Layer 9 of a small transformer language model trained on English Wikipedia (13 layers, counted from 0, width 128).
A neuron's activation on a vector x is SiLU(gate . x) times (in . x), where the dot is the dot product.

Input weights of the MLP neurons that the questions are about. A number n stands for (n - 500) times 0.0032.
n5 gate: 503 547 527 510 517 429 479 426 772 287 665 466 465 390 434 442 559 430 483 255 514 493 572 210 451 518 339 570 562 459 567 328 618 524 545 381 469 387 324 450 555 462 490 314 349 472 438 573 537 608 524 375 510 507 264 363 483 384 635 473 541 503 466 735 306 576 633 337 490 412 493 514 329 555 558 448 517 479 554 557 616 356 431 443 612 609 510 132 563 473 378 541 636 604 458 452 355 425 343 247 558 462 566 425 216 451 500 378 280 662 473 347 374 507 503 639 531 368 594 353 405 611 422 749 350 607 500 548
n46 gate: 507 307 562 355 532 315 458 362 535 556 257 570 679 306 348 602 610 461 588 479 434 594 701 472 357 711 392 582 557 490 582 570 690 405 233 587 556 570 490 302 349 622 420 400 511 606 504 472 330 461 525 638 514 475 418 457 729 378 579 483 406 582 377 722 441 740 609 479 504 443 581 441 660 574 517 277 483 518 403 692 500 577 386 455 489 468 578 326 779 406 436 468 561 556 443 601 691 423 697 485 528 588 281 598 583 443 500 458 633 649 348 451 450 507 507 267 546 369 531 750 298 518 629 532 521 289 532 429
n47 gate: 723 487 217 247 593 282 404 280 490 520 531 520 413 401 300 405 476 510 583 459 568 446 562 422 587 340 293 604 521 398 387 630 617 462 631 534 388 632 614 503 514 576 544 587 503 411 370 410 454 490 568 540 322 571 500 385 517 563 353 704 349 538 384 376 554 576 563 404 548 350 631 534 476 431 280 376 470 497 486 609 476 722 507 570 472 653 620 432 427 547 531 394 451 416 330 466 654 707 656 701 415 401 473 483 429 563 684 756 371 372 342 422 719 453 462 373 528 322 406 611 693 497 544 421 559 438 406 366
n51 gate: 487 504 485 431 498 493 535 519 605 593 504 513 401 469 572 388 438 464 472 485 465 528 535 531 583 480 531 460 415 478 564 597 521 531 558 607 421 498 530 376 498 469 454 392 584 617 425 549 626 618 648 509 493 509 668 538 425 511 457 421 435 384 584 370 397 471 451 460 444 381 433 461 511 571 472 580 354 397 439 507 478 407 524 567 534 471 414 502 552 631 703 653 446 575 596 570 629 467 529 448 373 458 524 529 563 489 358 567 543 513 417 507 406 579 589 491 484 528 632 475 542 589 482 629 493 602 500 527
n62 gate: 466 510 278 550 470 602 477 406 516 470 477 415 305 397 274 487 440 550 468 464 533 516 669 431 470 581 609 668 527 352 571 470 507 443 366 379 503 559 367 481 405 598 445 481 421 311 401 376 410 493 315 438 477 365 626 601 467 584 588 411 480 775 556 538 333 450 510 490 377 443 550 520 460 523 389 370 493 232 575 572 586 566 447 277 386 534 317 438 476 434 600 470 567 497 510 566 425 681 544 571 694 546 566 464 490 432 447 282 487 338 578 451 749 651 307 565 830 370 558 638 562 244 477 403 520 311 604 663
n82 gate: 294 397 415 620 352 577 27 500 574 751 410 585 356 301 424 504 477 341 540 549 392 333 526 400 269 508 351 340 394 478 620 537 512 368 372 574 526 363 286 565 496 572 666 361 661 425 433 413 475 277 380 673 459 496 472 622 339 530 709 340 618 508 601 434 637 384 395 451 365 611 617 641 341 628 500 492 200 530 530 400 422 336 594 529 318 523 710 519 702 467 299 425 511 451 492 474 373 634 603 556 515 354 695 381 566 431 521 397 740 430 522 326 489 376 624 558 621 317 559 477 422 511 570 624 451 354 667 447
n112 gate: 684 576 449 618 347 360 496 737 253 673 625 591 605 286 369 222 581 466 393 614 584 354 352 398 549 500 511 433 563 742 357 430 443 445 582 693 423 537 522 546 584 504 406 500 412 478 566 467 496 396 437 489 419 632 558 500 360 504 684 500 594 537 522 340 489 652 257 559 567 327 755 606 455 374 464 530 664 75 260 360 397 691 422 295 365 406 578 507 627 354 608 614 470 406 668 573 477 584 500 402 573 338 467 390 355 207 629 351 607 554 457 642 627 393 470 496 611 442 457 665 485 585 485 393 545 581 433 422
n127 gate: 485 493 606 554 684 206 461 521 253 707 464 574 703 690 390 607 496 580 545 436 450 461 450 851 467 431 528 602 576 418 625 386 430 514 258 387 614 518 363 500 539 562 496 605 564 532 489 460 324 518 436 227 664 315 523 500 539 515 353 525 560 558 611 578 648 694 500 471 486 405 364 486 478 583 259 385 567 540 458 375 379 578 568 260 529 467 543 433 587 465 399 496 504 480 344 585 456 617 391 862 504 432 364 230 419 241 557 402 431 451 549 504 406 441 737 600 352 542 461 496 468 550 564 493 283 607 707 691
n316 gate: 598 448 613 418 345 511 285 559 578 461 450 493 305 482 610 340 675 406 614 464 390 511 418 567 608 467 287 333 392 344 431 365 644 511 511 239 344 422 647 555 404 659 689 577 372 339 643 345 317 504 714 542 386 638 549 482 436 754 654 869 402 464 439 253 504 375 421 582 643 544 593 535 583 536 535 823 398 377 461 676 596 379 583 636 569 605 471 599 543 288 323 436 637 493 421 627 438 482 352 618 631 422 468 461 539 485 588 542 507 493 584 324 612 434 561 537 353 591 402 418 514 392 578 557 532 365 431 590
n5 in: 557 393 458 500 520 364 517 490 549 460 526 552 621 559 468 572 404 644 481 655 408 699 579 425 493 513 428 282 424 657 554 335 791 450 623 445 556 733 633 599 365 601 523 374 635 513 470 597 280 503 480 516 672 477 225 561 493 265 477 474 422 547 427 367 565 483 641 487 696 237 659 480 644 397 451 371 621 503 334 541 438 569 447 461 433 534 301 493 644 464 490 682 657 432 517 771 618 461 420 408 566 781 430 362 607 527 456 526 516 678 487 484 577 519 500 561 364 477 513 469 431 546 719 407 537 490 584 537
n46 in: 548 521 539 547 640 612 474 422 518 547 293 443 474 369 413 569 628 275 433 289 750 435 460 385 256 467 670 300 595 684 405 562 723 526 504 529 543 598 554 408 373 703 650 364 464 391 409 504 475 607 667 529 362 511 826 389 533 196 414 493 410 375 547 361 457 445 468 303 595 578 569 327 607 555 586 354 662 459 410 684 511 522 493 475 629 526 423 543 267 720 544 453 482 469 228 547 493 580 607 737 424 449 365 768 643 418 469 375 504 532 443 630 371 709 570 462 405 546 500 747 489 599 428 390 364 693 437 390
n47 in: 435 528 437 475 647 689 276 472 717 511 631 493 615 358 503 577 351 482 582 358 310 458 500 353 554 605 518 522 493 335 490 458 721 536 335 468 419 693 754 582 444 478 524 243 468 688 525 479 353 647 465 337 450 535 679 475 266 583 708 419 570 403 528 774 521 667 335 457 596 655 372 472 572 496 458 375 654 651 517 314 623 426 443 569 406 399 564 504 504 693 590 319 701 500 489 507 638 630 514 474 595 546 386 570 430 627 507 197 617 517 483 616 396 304 518 668 379 597 438 515 233 550 521 639 590 465 442 454
n51 in: 467 539 402 480 485 533 510 585 598 460 525 360 535 572 574 510 321 545 507 405 401 529 644 394 409 386 461 669 495 456 394 631 485 425 555 515 488 394 512 392 399 374 603 529 572 522 550 563 678 460 622 532 488 431 565 482 346 391 444 584 380 477 525 513 483 547 618 522 537 429 550 394 415 398 269 615 444 585 525 677 493 453 603 507 369 495 485 601 709 517 613 401 399 551 535 586 419 485 530 564 401 353 448 453 644 497 399 568 457 490 515 429 482 553 637 531 445 510 544 386 448 520 448 460 543 423 487 527
n62 in: 666 448 369 709 650 590 641 485 433 455 330 350 377 675 704 538 138 396 482 390 451 406 561 556 412 423 425 596 573 523 647 409 630 550 469 403 568 673 526 621 496 592 485 608 538 618 276 408 452 523 349 418 269 481 788 570 409 488 559 451 563 535 637 524 713 451 338 561 424 651 698 523 346 656 365 492 654 439 380 418 704 579 275 482 284 299 652 500 550 568 419 527 438 375 462 417 290 515 323 557 636 618 515 541 429 388 708 429 364 560 422 545 535 555 550 277 336 481 730 548 658 123 515 279 370 345 508 630
n82 in: 425 342 275 548 493 553 504 439 558 662 463 442 325 286 373 617 622 504 326 640 522 318 754 493 440 672 387 459 559 467 361 430 744 662 292 631 712 464 601 407 383 407 507 421 610 437 485 519 443 519 452 561 504 420 392 594 625 429 514 358 659 612 474 572 692 430 639 533 496 459 615 380 426 426 500 626 333 426 315 621 500 581 496 676 440 481 681 747 485 442 448 548 459 666 359 667 436 770 243 700 672 423 415 405 504 425 608 619 678 247 439 493 635 518 415 238 682 464 536 300 464 674 281 448 619 404 418 544
n112 in: 504 365 604 326 412 563 555 415 590 420 457 489 408 598 340 507 547 302 630 406 406 622 540 367 393 629 496 692 416 172 391 591 865 555 463 328 572 421 582 644 431 430 582 472 573 384 500 533 461 573 630 539 576 442 592 541 750 441 539 666 518 493 533 605 729 518 518 613 449 541 533 565 746 518 443 613 346 540 410 582 511 464 314 624 706 603 525 536 312 518 632 620 471 637 537 371 496 251 353 415 565 475 649 529 689 778 623 682 461 642 422 249 445 546 310 586 507 148 560 621 565 438 425 504 302 496 459 438
n127 in: 466 378 297 599 467 553 533 572 641 507 445 496 481 596 571 336 482 470 433 331 347 554 324 605 306 537 573 537 615 504 372 401 313 522 444 431 511 478 157 642 573 563 367 658 261 367 691 459 425 541 694 522 496 741 709 522 581 433 471 577 691 604 181 606 395 644 294 625 537 361 622 682 418 799 482 434 645 266 551 492 401 467 641 775 623 485 540 507 440 394 645 721 653 655 463 569 233 580 437 715 701 456 467 547 504 466 438 532 564 540 478 456 429 368 456 583 541 468 504 420 456 371 362 456 322 467 507 596
n316 in: 558 736 510 429 160 569 535 621 608 610 595 416 457 496 452 373 528 507 319 390 296 416 270 307 557 532 514 478 493 412 345 542 588 543 657 535 348 370 441 603 546 727 531 476 408 646 440 375 592 589 394 424 401 532 463 648 433 306 497 310 448 421 327 511 598 347 428 671 450 352 667 504 396 411 454 361 402 425 601 329 532 352 304 479 619 464 539 686 565 325 131 603 489 457 514 430 554 482 392 523 430 578 539 535 646 500 714 528 455 615 430 287 540 607 440 372 489 517 680 511 342 457 195 507 471 358 622 614

Each question shows a token from some text and the vector x that enters the MLP there. A number n stands for (n - 500) times 0.0036.

"000": 426 496 541 504 557 508 451 535 317 522 398 452 434 613 393 357 590 477 420 596 362 562 557 540 482 396 571 596 649 348 458 442 538 383 556 628 422 515 585 497 545 473 626 498 394 369 463 562 495 455 557 556 626 456 737 430 438 591 584 428 516 371 443 557 569 540 590 540 502 364 376 439 486 499 437 417 634 619 495 591 508 517 614 481 488 413 477 522 476 518 364 517 409 649 385 623 457 537 522 258 524 472 552 399 508 518 446 437 451 337 546 600 542 500 449 433 443 532 412 427 485 503 457 415 455 677 422 565
Which three neurons fire most, strongest first? n5, n316, n127

" ": 471 408 540 377 545 573 453 601 446 457 282 604 565 716 564 472 488 444 601 706 499 551 513 535 416 583 504 442 489 398 287 465 488 579 244 580 400 521 596 561 453 388 561 446 559 510 496 593 427 452 443 291 539 578 580 477 399 510 481 412 480 535 451 603 459 453 599 482 456 521 398 496 621 450 365 491 500 511 515 299 443 670 531 577 557 460 529 538 496 526 296 488 713 525 518 577 486 393 325 328 357 320 498 456 294 555 484 532 576 501 465 529 455 431 330 482 590 495 398 433 601 426 507 644 349 659 224 582
Which neuron fires most, and how strongly? n46, at about 0.51

"ent": 381 540 544 690 551 590 445 391 610 561 426 577 476 539 420 445 606 505 492 573 597 481 470 562 395 414 390 748 516 407 551 529 569 382 444 540 622 502 523 474 474 616 638 399 414 449 362 559 424 425 383 531 518 572 626 620 224 558 570 404 538 402 518 452 340 593 467 563 441 450 436 370 450 518 421 328 676 595 554 446 576 581 492 547 606 540 282 478 837 492 570 503 536 462 220 640 711 397 280 433 457 513 443 455 433 707 545 650 500 440 416 443 597 462 389 627 438 585 340 490 596 447 501 452 450 671 416 608
Which two neurons fire most, strongest first? n47, n5

";": 605 501 508 476 377 481 602 625 469 464 436 422 462 557 432 363 433 630 453 606 405 495 540 448 388 541 436 491 501 484 437 554 501 415 362 591 410 433 485 495 470 369 632 511 573 435 457 469 473 462 438 667 561 468 739 432 505 618 502 430 460 605 465 553 576 575 547 375 511 539 406 399 516 456 482 461 492 659 409 427 585 518 525 508 476 499 560 512 490 462 415 555 426 623 490 580 536 483 478 223 589 497 627 439 482 484 582 530 635 406 567 460 478 461 507 409 386 589 390 546 616 429 578 485 419 593 453 496
The neuron with the highest activation: n82

"g": 503 469 521 564 750 333 465 527 603 454 299 357 475 621 550 490 579 558 423 529 449 561 537 463 499 314 522 401 409 508 569 444 474 557 521 448 527 661 482 689 488 572 553 442 586 421 567 682 560 338 557 613 496 414 634 442 545 615 493 361 419 420 478 523 331 561 571 326 602 258 595 380 496 377 289 483 339 449 568 454 553 445 502 615 540 469 458 480 564 484 496 506 569 486 664 623 712 732 436 428 534 419 493 334 432 664 459 652 388 693 426 335 307 622 470 581 509 551 559 495 536 558 432 511 508 586 411 626
Which neuron fires most, and how strongly? n5, at about 5.5

" h": 247 487 360 755 408 480 439 537 442 397 446 268 618 496 462 451 600 516 489 624 474 419 573 684 490 471 429 508 564 518 429 793 563 430 495 623 464 506 635 569 524 450 508 361 557 595 476 634 437 489 520 509 571 289 636 486 552 568 580 384 441 461 414 455 403 549 581 500 490 346 467 447 576 462 385 526 476 612 493 430 497 562 556 553 470 489 563 456 585 542 508 742 542 611 519 618 454 682 534 374 555 510 505 281 420 546 404 452 486 356 638 429 554 497 608 360 532 448 549 421 508 342 446 325 387 562 319 583
Which neuron fires most, and how strongly? n82, at about 2

"n": 377 560 436 511 600 421 450 426 572 443 386 251 457 551 646 572 517 535 437 524 405 665 438 403 532 398 451 506 437 374 501 393 509 602 547 493 540 504 480 535 381 309 559 525 507 430 472 536 566 543 596 510 428 523 641 457 342 424 382 421 434 656 268 510 398 413 493 578 502 450 418 520 526 468 312 334 439 685 510 481 348 633 589 495 394 404 423 617 663 453 522 722 563 434 691 561 465 715 387 539 487 412 479 474 495 439 546 632 421 575 455 596 383 600 146 515 562 430 701 381 436 425 550 337 480 542 613 621
Which two neurons fire most, strongest first? n62, n51

"26": 521 449 581 574 635 484 517 612 453 519 468 447 536 600 385 307 434 508 442 588 368 635 556 660 486 485 487 689 532 424 357 511 612 430 418 582 488 492 530 543 576 427 619 418 414 522 547 407 503 541 636 472 606 337 629 567 590 545 485 497 508 463 539 573 437 620 641 524 396 352 307 491 447 565 426 504 697 636 566 425 656 545 563 617 486 335 350 521 656 453 546 590 260 503 339 593 506 610 466 248 401 422 522 396 465 495 427 446 479 391 620 496 450 493 477 521 420 459 365 318 415 549 510 423 478 551 373 501
The neuron with the highest activation: n127

"==": 427 498 510 422 413 418 483 606 510 504 341 567 569 705 460 278 514 486 342 606 365 456 479 353 423 503 483 413 479 400 463 523 530 501 478 570 525 536 608 598 536 586 558 450 508 432 398 523 496 516 495 542 538 553 583 487 558 493 629 529 638 519 508 608 473 428 488 508 392 449 495 447 511 406 410 393 605 596 531 488 367 505 583 526 447 445 345 607 448 529 386 535 596 544 428 584 450 533 491 184 493 636 600 486 363 664 546 513 652 404 560 475 580 493 463 423 548 316 345 495 651 542 477 534 496 616 331 531
The neuron with the highest activation: n112

"th": 413 491 442 548 587 607 461 605 585 489 324 501 455 432 505 399 504 502 515 427 528 455 403 485 463 323 520 715 589 253 561 602 512 549 472 623 509 505 527 533 539 551 453 421 517 379 555 672 555 377 595 477 567 391 568 498 527 371 610 402 308 506 343 479 337 677 392 413 508 521 574 569 468 325 354 457 452 572 585 475 485 530 585 673 516 429 458 579 633 561 562 686 605 339 535 635 413 488 447 326 536 461 463 330 547 625 483 587 580 564 477 469 608 582 544 590 640 441 374 504 513 247 609 357 339 335 697 529
Which two neurons fire most, strongest first? n62, n51

"ournal": 398 453 513 441 430 442 491 491 516 547 293 556 461 535 541 378 576 470 405 598 432 560 471 576 552 325 449 600 544 355 344 491 432 560 492 644 389 464 543 485 705 519 557 325 450 477 494 594 465 437 643 599 570 544 684 461 217 429 532 454 717 364 478 401 552 610 411 541 660 460 526 376 625 568 435 476 404 529 490 405 439 429 674 576 616 344 450 559 484 556 643 598 442 542 464 605 511 573 401 328 543 373 451 369 655 521 494 498 498 597 552 585 460 569 463 399 623 354 665 444 460 479 642 573 512 589 492 498
The neuron with the highest activation: n51

" cent": 472 426 373 494 351 535 516 668 417 493 383 555 475 599 448 434 574 606 518 502 500 539 623 538 416 390 550 540 499 425 493 493 625 430 256 503 536 341 852 529 495 473 596 327 496 449 423 497 471 561 371 389 486 476 639 458 333 522 632 482 440 547 419 431 411 715 434 482 577 357 428 448 465 410 283 411 446 582 551 418 505 516 566 682 617 333 455 501 575 508 320 528 453 598 474 545 609 601 477 296 478 344 358 391 480 480 334 541 455 386 555 467 494 449 501 404 462 392 588 463 616 459 406 419 494 496 389 590
The neuron with the highest activation: n47

"ands": 399 404 459 593 482 487 492 702 435 455 397 350 422 739 371 453 651 469 480 450 467 371 642 486 402 402 487 560 511 344 350 566 524 586 479 410 406 428 599 600 564 461 550 392 554 431 437 529 502 406 515 582 488 479 737 403 278 518 504 586 454 503 561 452 479 696 499 516 584 510 468 506 457 458 374 359 435 601 663 443 426 364 650 554 517 426 372 494 582 452 463 607 443 654 354 404 509 517 411 400 312 559 577 417 416 615 638 625 532 411 614 543 603 522 439 492 471 509 523 463 415 494 451 342 417 569 533 559
Which three neurons fire most, strongest first? n316, n127, n5

"200": 468 442 531 436 386 603 417 541 462 589 516 443 630 669 528 389 470 477 486 692 407 529 547 542 506 342 571 597 607 324 551 515 538 463 457 631 508 518 502 479 507 496 666 458 616 527 387 485 354 452 578 377 708 481 651 530 502 538 479 482 502 426 475 560 518 647 507 593 481 507 453 422 559 511 450 365 610 493 487 455 500 514 518 495 566 437 568 546 650 496 418 610 495 581 459 672 561 503 369 213 577 449 587 355 304 502 509 527 441 527 639 508 540 505 434 521 409 451 478 406 524 464 480 611 539 655 510 521
Which two neurons fire most, strongest first? n5, n46

"0": 444 447 440 458 480 458 544 611 461 486 421 424 499 491 481 475 581 493 522 574 387 514 545 603 400 504 540 487 471 336 512 443 581 528 334 630 492 418 606 350 600 402 636 518 432 329 547 593 502 389 495 658 558 455 697 403 399 625 562 371 561 455 471 601 507 482 534 384 532 494 396 435 522 540 443 446 501 530 588 496 583 499 669 444 504 416 555 566 527 493 417 554 521 575 317 650 406 541 365 209 527 418 576 412 517 620 548 448 438 430 436 482 469 616 500 450 416 536 492 482 554 610 456 569 477 503 519 512
Which neuron fires most, and how strongly? n82, at about 2.9

"37": 594 422 619 498 612 624 578 668 261 489 503 438 489 496 380 460 492 360 435 445 294 629 468 655 563 388 496 608 487 502 317 474 678 415 431 605 538 542 474 492 494 349 617 433 487 568 490 422 535 609 661 463 526 434 699 389 456 597 543 466 457 436 465 472 485 627 692 590 500 334 415 377 533 514 310 402 659 572 562 521 554 692 490 531 559 367 526 552 656 487 472 479 382 500 431 592 511 593 577 301 533 476 397 507 475 534 540 483 447 360 488 514 594 339 482 589 451 476 403 433 463 488 411 405 493 494 414 541
The neuron with the highest activation: n47

" organ": 471 502 466 516 415 429 450 418 545 432 350 505 506 673 477 402 628 472 496 487 484 489 567 539 601 412 432 516 504 432 379 620 505 307 425 619 408 405 616 572 489 473 563 363 552 652 550 654 599 326 669 473 584 536 703 472 389 472 514 548 639 364 479 572 523 575 518 521 555 521 708 383 556 490 373 472 545 573 539 436 490 489 636 557 485 353 620 537 601 551 330 572 492 486 509 518 419 485 392 258 452 526 538 273 482 525 488 513 500 469 595 472 563 449 514 307 408 464 390 451 550 541 486 433 523 685 425 474
The neuron with the highest activation: n51

"her": 462 450 446 443 491 425 443 437 460 421 336 535 383 517 403 514 593 502 436 459 365 474 559 514 530 512 401 446 493 327 307 432 665 422 297 479 535 439 621 546 587 405 400 393 514 403 486 667 619 496 563 535 579 619 675 556 418 518 573 489 664 486 259 481 380 417 509 418 562 455 598 290 582 551 355 455 436 552 619 352 645 490 680 492 508 421 522 556 417 538 688 602 524 576 587 490 405 483 316 275 457 531 539 498 472 516 508 589 471 450 451 495 468 455 500 479 578 582 456 510 515 476 423 450 449 476 624 564
Which neuron fires most, and how strongly? n51, at about 0.34

"s": 430 428 448 496 515 495 497 561 425 419 333 322 542 642 414 411 560 373 473 511 510 476 507 496 523 385 446 705 668 571 401 521 502 396 462 517 447 467 637 516 537 460 497 421 463 428 521 614 545 546 356 541 522 497 735 553 464 657 605 512 494 583 484 437 549 664 524 502 498 486 480 476 638 526 393 484 486 573 621 486 526 512 743 508 474 391 541 541 458 485 615 599 431 651 339 548 458 528 359 293 455 473 532 432 488 491 584 579 523 364 503 465 496 502 512 438 654 625 589 640 380 439 454 423 393 443 588 478
Which neuron fires most, and how strongly? n62, at about 1.8

" reg": 379 656 532 586 419 365 469 527 397 581 438 387 605 536 421 328 688 684 666 641 551 432 540 530 506 397 503 655 547 458 427 517 603 214 549 614 371 397 488 381 608 524 438 373 563 511 515 538 486 543 669 517 526 423 653 576 442 614 535 480 605 427 422 427 418 647 378 464 525 509 505 429 624 390 458 447 370 490 481 450 391 553 525 569 631 426 420 566 552 654 372 518 579 533 492 656 530 415 365 403 374 423 411 449 520 594 493 543 425 197 475 465 432 386 693 321 367 478 684 406 603 554 533 405 485 400 386 507
The neuron with the highest activation: n51

"ia": 537 413 446 410 542 415 486 602 435 468 363 556 566 647 520 502 698 327 579 516 511 562 648 587 420 548 612 338 474 303 446 434 364 456 465 631 400 446 530 478 405 402 482 345 497 488 509 530 787 471 699 613 627 568 721 490 388 643 524 416 503 553 423 454 507 460 461 536 447 310 342 610 385 479 497 519 421 434 519 425 381 554 609 570 538 403 454 426 341 521 414 527 498 669 477 622 556 453 565 444 316 480 558 448 431 714 494 464 359 506 510 505 538 573 486 319 429 440 572 559 596 615 456 516 532 641 538 511
Which three neurons fire most, strongest first? n62, n5, n51

" D": 492 495 457 598 513 502 554 545 263 489 341 193 482 601 414 423 559 617 476 549 444 565 585 604 459 496 610 479 489 408 524 477 593 514 429 688 475 332 601 512 528 521 480 534 530 510 486 522 452 608 528 420 515 542 755 421 329 611 467 530 542 496 484 500 380 580 500 506 417 527 366 420 470 467 410 540 534 557 507 549 412 450 602 459 554 436 516 586 517 520 317 627 391 575 344 663 350 459 387 381 595 437 480 462 455 517 495 493 415 423 588 391 396 585 634 457 516 471 516 547 588 432 514 487 392 738 344 580
Which two neurons fire most, strongest first? n127, n51

"er": 508 523 567 461 523 566 522 534 546 551 547 440 597 504 326 425 582 467 470 451 500 479 626 610 310 404 342 531 516 443 472 544 630 522 561 460 498 729 649 492 562 498 523 223 568 557 535 560 699 442 566 415 565 493 633 564 480 626 467 323 564 524 559 462 448 505 521 500 437 509 548 398 460 364 425 456 519 661 481 331 563 548 617 560 310 361 461 422 659 498 452 680 501 550 570 421 500 464 477 338 423 468 488 326 478 556 555 705 456 576 581 308 575 493 592 588 443 414 202 325 579 594 579 678 430 492 465 590
The neuron with the highest activation: n5

"ulation": 392 461 452 458 485 488 455 512 509 542 378 562 442 574 502 346 611 482 510 516 388 732 512 515 575 451 554 598 553 466 277 482 544 439 487 560 447 455 560 570 515 402 603 373 366 390 435 609 490 571 603 520 556 364 759 392 422 434 512 399 609 465 550 344 576 523 438 593 499 346 326 505 554 548 562 479 412 465 432 416 468 604 624 559 518 441 523 468 515 519 643 670 545 592 455 582 408 434 512 318 580 533 519 464 466 536 449 400 525 410 565 587 619 384 570 466 582 635 302 532 535 382 697 559 503 646 506 566
The neuron with the highest activation: n112

"199": 422 454 584 385 449 623 372 553 522 583 446 412 548 683 478 415 559 407 477 621 430 511 571 635 476 335 586 524 557 348 549 463 607 526 457 579 535 515 557 506 558 486 602 408 691 491 433 466 357 435 520 382 722 569 643 549 512 529 476 437 462 418 524 582 503 719 467 522 458 419 480 365 585 516 400 362 550 482 461 447 425 487 517 467 549 417 557 630 669 484 457 665 486 596 460 621 564 453 392 250 495 371 600 474 384 468 658 562 452 555 668 479 522 529 453 563 494 465 438 355 517 510 491 689 559 670 482 525
The neuron with the highest activation: n5

"195": 524 458 529 334 524 576 297 709 408 642 471 384 592 635 469 410 496 478 507 630 443 549 542 623 520 432 592 514 509 372 493 564 681 538 481 554 483 450 543 459 593 466 616 387 698 349 469 491 373 342 536 378 685 379 593 589 529 536 591 482 494 453 485 585 417 700 456 638 584 386 479 391 539 481 375 350 515 500 541 477 431 511 523 440 566 394 435 541 580 460 432 600 572 434 459 630 535 576 369 253 438 440 521 432 298 589 562 531 490 550 674 467 593 443 514 590 536 457 484 401 614 496 381 634 574 638 560 551
The neuron with the highest activation: n112

" publ": 518 513 524 489 481 477 346 514 524 506 337 508 406 650 376 343 599 492 393 551 315 437 503 484 541 363 377 491 444 529 275 509 514 470 429 548 691 447 548 461 384 486 539 301 610 520 509 480 560 425 508 415 421 511 654 481 413 441 603 500 624 346 417 404 472 711 580 499 641 546 547 371 485 519 444 375 356 563 345 452 495 586 642 686 549 399 538 616 526 535 354 472 411 438 475 539 430 554 416 275 463 518 432 396 541 447 539 527 504 304 420 387 523 524 490 467 467 478 489 493 506 542 466 461 395 579 313 603
Which neuron fires most, and how strongly? n82, at about 7.9

" match": 529 551 455 510 448 467 605 502 499 538 478 404 463 669 421 375 642 489 460 486 372 519 565 569 486 512 612 483 523 407 415 618 544 465 428 521 439 467 538 507 573 368 581 437 454 471 480 516 425 499 571 524 561 621 732 375 440 550 619 538 518 494 472 436 479 555 558 531 539 403 531 478 544 513 532 482 478 615 577 441 548 566 518 506 497 498 501 503 426 584 449 771 629 512 420 584 564 492 355 183 478 493 518 458 554 486 510 539 480 453 574 450 597 513 362 527 382 594 410 541 608 563 513 472 456 468 457 564
Which two neurons fire most, strongest first? n316, n112

"ing": 544 568 428 587 582 572 384 379 497 478 506 484 368 626 446 289 616 472 502 416 350 524 534 530 480 488 460 536 457 445 315 424 528 532 498 525 488 454 495 657 488 432 569 533 499 438 588 590 601 604 612 447 586 501 689 516 481 529 580 563 525 623 357 481 429 586 621 489 535 345 327 464 489 401 449 363 534 600 530 375 528 718 634 441 442 465 514 439 444 563 597 498 407 633 439 552 381 478 502 263 529 409 557 458 398 625 547 388 502 292 537 562 558 466 497 578 627 529 585 481 616 531 563 417 387 574 582 532
Which two neurons fire most, strongest first? n47, n127

"rap": 446 376 570 526 463 610 473 523 579 328 283 487 605 602 425 477 631 553 565 555 442 477 597 699 424 338 555 666 487 511 419 602 651 367 549 510 512 451 611 469 517 552 416 213 454 509 598 533 504 408 541 562 529 611 644 505 362 495 666 359 508 518 389 461 327 618 478 569 621 384 522 428 736 493 554 392 429 534 443 553 531 624 630 568 478 449 560 564 493 486 666 590 348 578 669 557 406 599 473 367 415 364 331 501 538 535 637 407 467 507 448 505 472 589 501 421 503 563 535 426 319 519 473 341 451 675 700 577
The neuron with the highest activation: n46

" first": 405 465 450 467 553 560 431 589 454 533 373 471 478 651 393 358 605 395 434 543 389 526 599 614 450 441 493 583 554 457 418 549 599 525 439 561 475 514 435 499 547 393 524 565 525 422 567 749 666 479 575 302 442 422 636 500 291 396 510 534 458 548 527 522 537 518 582 446 577 478 401 289 550 498 418 401 564 584 668 482 553 553 506 599 586 489 402 417 494 546 347 402 696 544 479 587 520 614 417 240 477 450 375 367 442 518 478 572 462 285 436 444 526 532 403 502 466 679 434 555 511 609 512 430 464 503 459 506
The neuron with the highest activation: n47

" J": 455 443 477 559 595 556 501 616 282 505 353 168 482 642 480 545 598 622 429 417 371 494 596 514 412 297 452 467 507 508 404 622 601 404 439 638 580 451 627 616 381 420 589 500 482 428 397 478 347 503 428 430 689 482 670 532 412 551 462 477 556 525 524 501 480 569 619 482 411 500 516 479 382 514 261 505 454 506 534 474 381 480 495 467 520 391 464 459 528 445 402 650 452 562 485 700 523 529 504 360 527 335 484 645 462 539 517 414 407 426 516 392 506 623 443 439 510 383 596 520 581 528 506 613 374 711 405 493
Which neuron fires most, and how strongly? n62, at about 2.2

"est": 411 442 409 503 460 603 525 720 451 516 331 553 544 487 509 393 595 465 525 463 602 596 567 502 474 490 475 537 421 412 524 715 516 532 402 722 458 460 548 477 599 379 412 273 471 368 548 581 590 441 524 489 564 526 646 454 550 558 697 486 584 530 465 307 467 559 422 543 463 355 421 465 410 340 452 371 501 547 445 470 507 452 603 452 453 441 564 552 613 499 556 437 789 531 245 603 564 437 414 278 499 412 443 468 501 491 661 591 459 196 447 407 664 359 524 475 531 432 449 516 532 529 541 541 471 478 485 427
Which neuron fires most, and how strongly? n82, at about 3.9

"rew": 431 416 537 542 530 491 614 484 362 408 506 452 274 682 435 322 603 488 533 529 329 584 446 487 500 583 459 469 637 459 342 486 481 334 572 655 553 314 638 549 535 611 513 465 582 403 483 557 511 528 497 510 547 532 679 460 339 535 606 491 559 519 460 366 445 555 613 240 442 388 449 561 421 446 513 442 483 574 510 491 590 463 572 465 353 428 466 575 519 449 546 521 445 599 460 360 595 527 288 316 475 560 585 539 407 515 581 553 525 293 385 554 556 407 523 364 614 609 413 424 369 618 551 496 314 599 490 636
The neuron with the highest activation: n46

"y": 328 568 456 580 442 610 510 510 517 609 353 604 529 585 250 362 657 566 428 553 543 538 452 663 513 472 550 589 666 375 638 447 584 541 516 521 516 499 597 562 494 519 566 470 470 505 426 603 446 405 284 520 586 501 704 485 404 546 547 447 518 531 497 447 452 575 437 505 358 388 393 365 470 486 483 439 529 518 561 386 538 603 569 589 507 507 278 412 677 498 593 575 622 540 251 626 572 512 497 323 613 465 534 347 562 594 513 607 526 436 509 558 566 526 492 463 494 562 419 481 470 433 485 356 422 750 478 611
Which neuron fires most, and how strongly? n127, at about 1.5

" being": 572 544 605 501 441 455 475 619 409 510 452 432 537 659 342 373 647 352 486 608 337 511 523 496 436 457 375 458 557 419 378 505 513 448 516 509 454 566 591 522 632 498 623 394 600 384 482 707 469 472 410 567 631 477 654 419 406 600 605 590 458 516 475 481 499 569 511 353 385 422 511 442 481 419 515 471 480 667 461 465 576 533 592 442 580 417 452 452 459 473 496 521 437 549 534 561 537 523 411 208 519 603 477 496 411 535 526 626 451 425 523 419 525 565 423 416 498 569 358 460 475 610 583 459 378 442 363 594
Which two neurons fire most, strongest first? n112, n5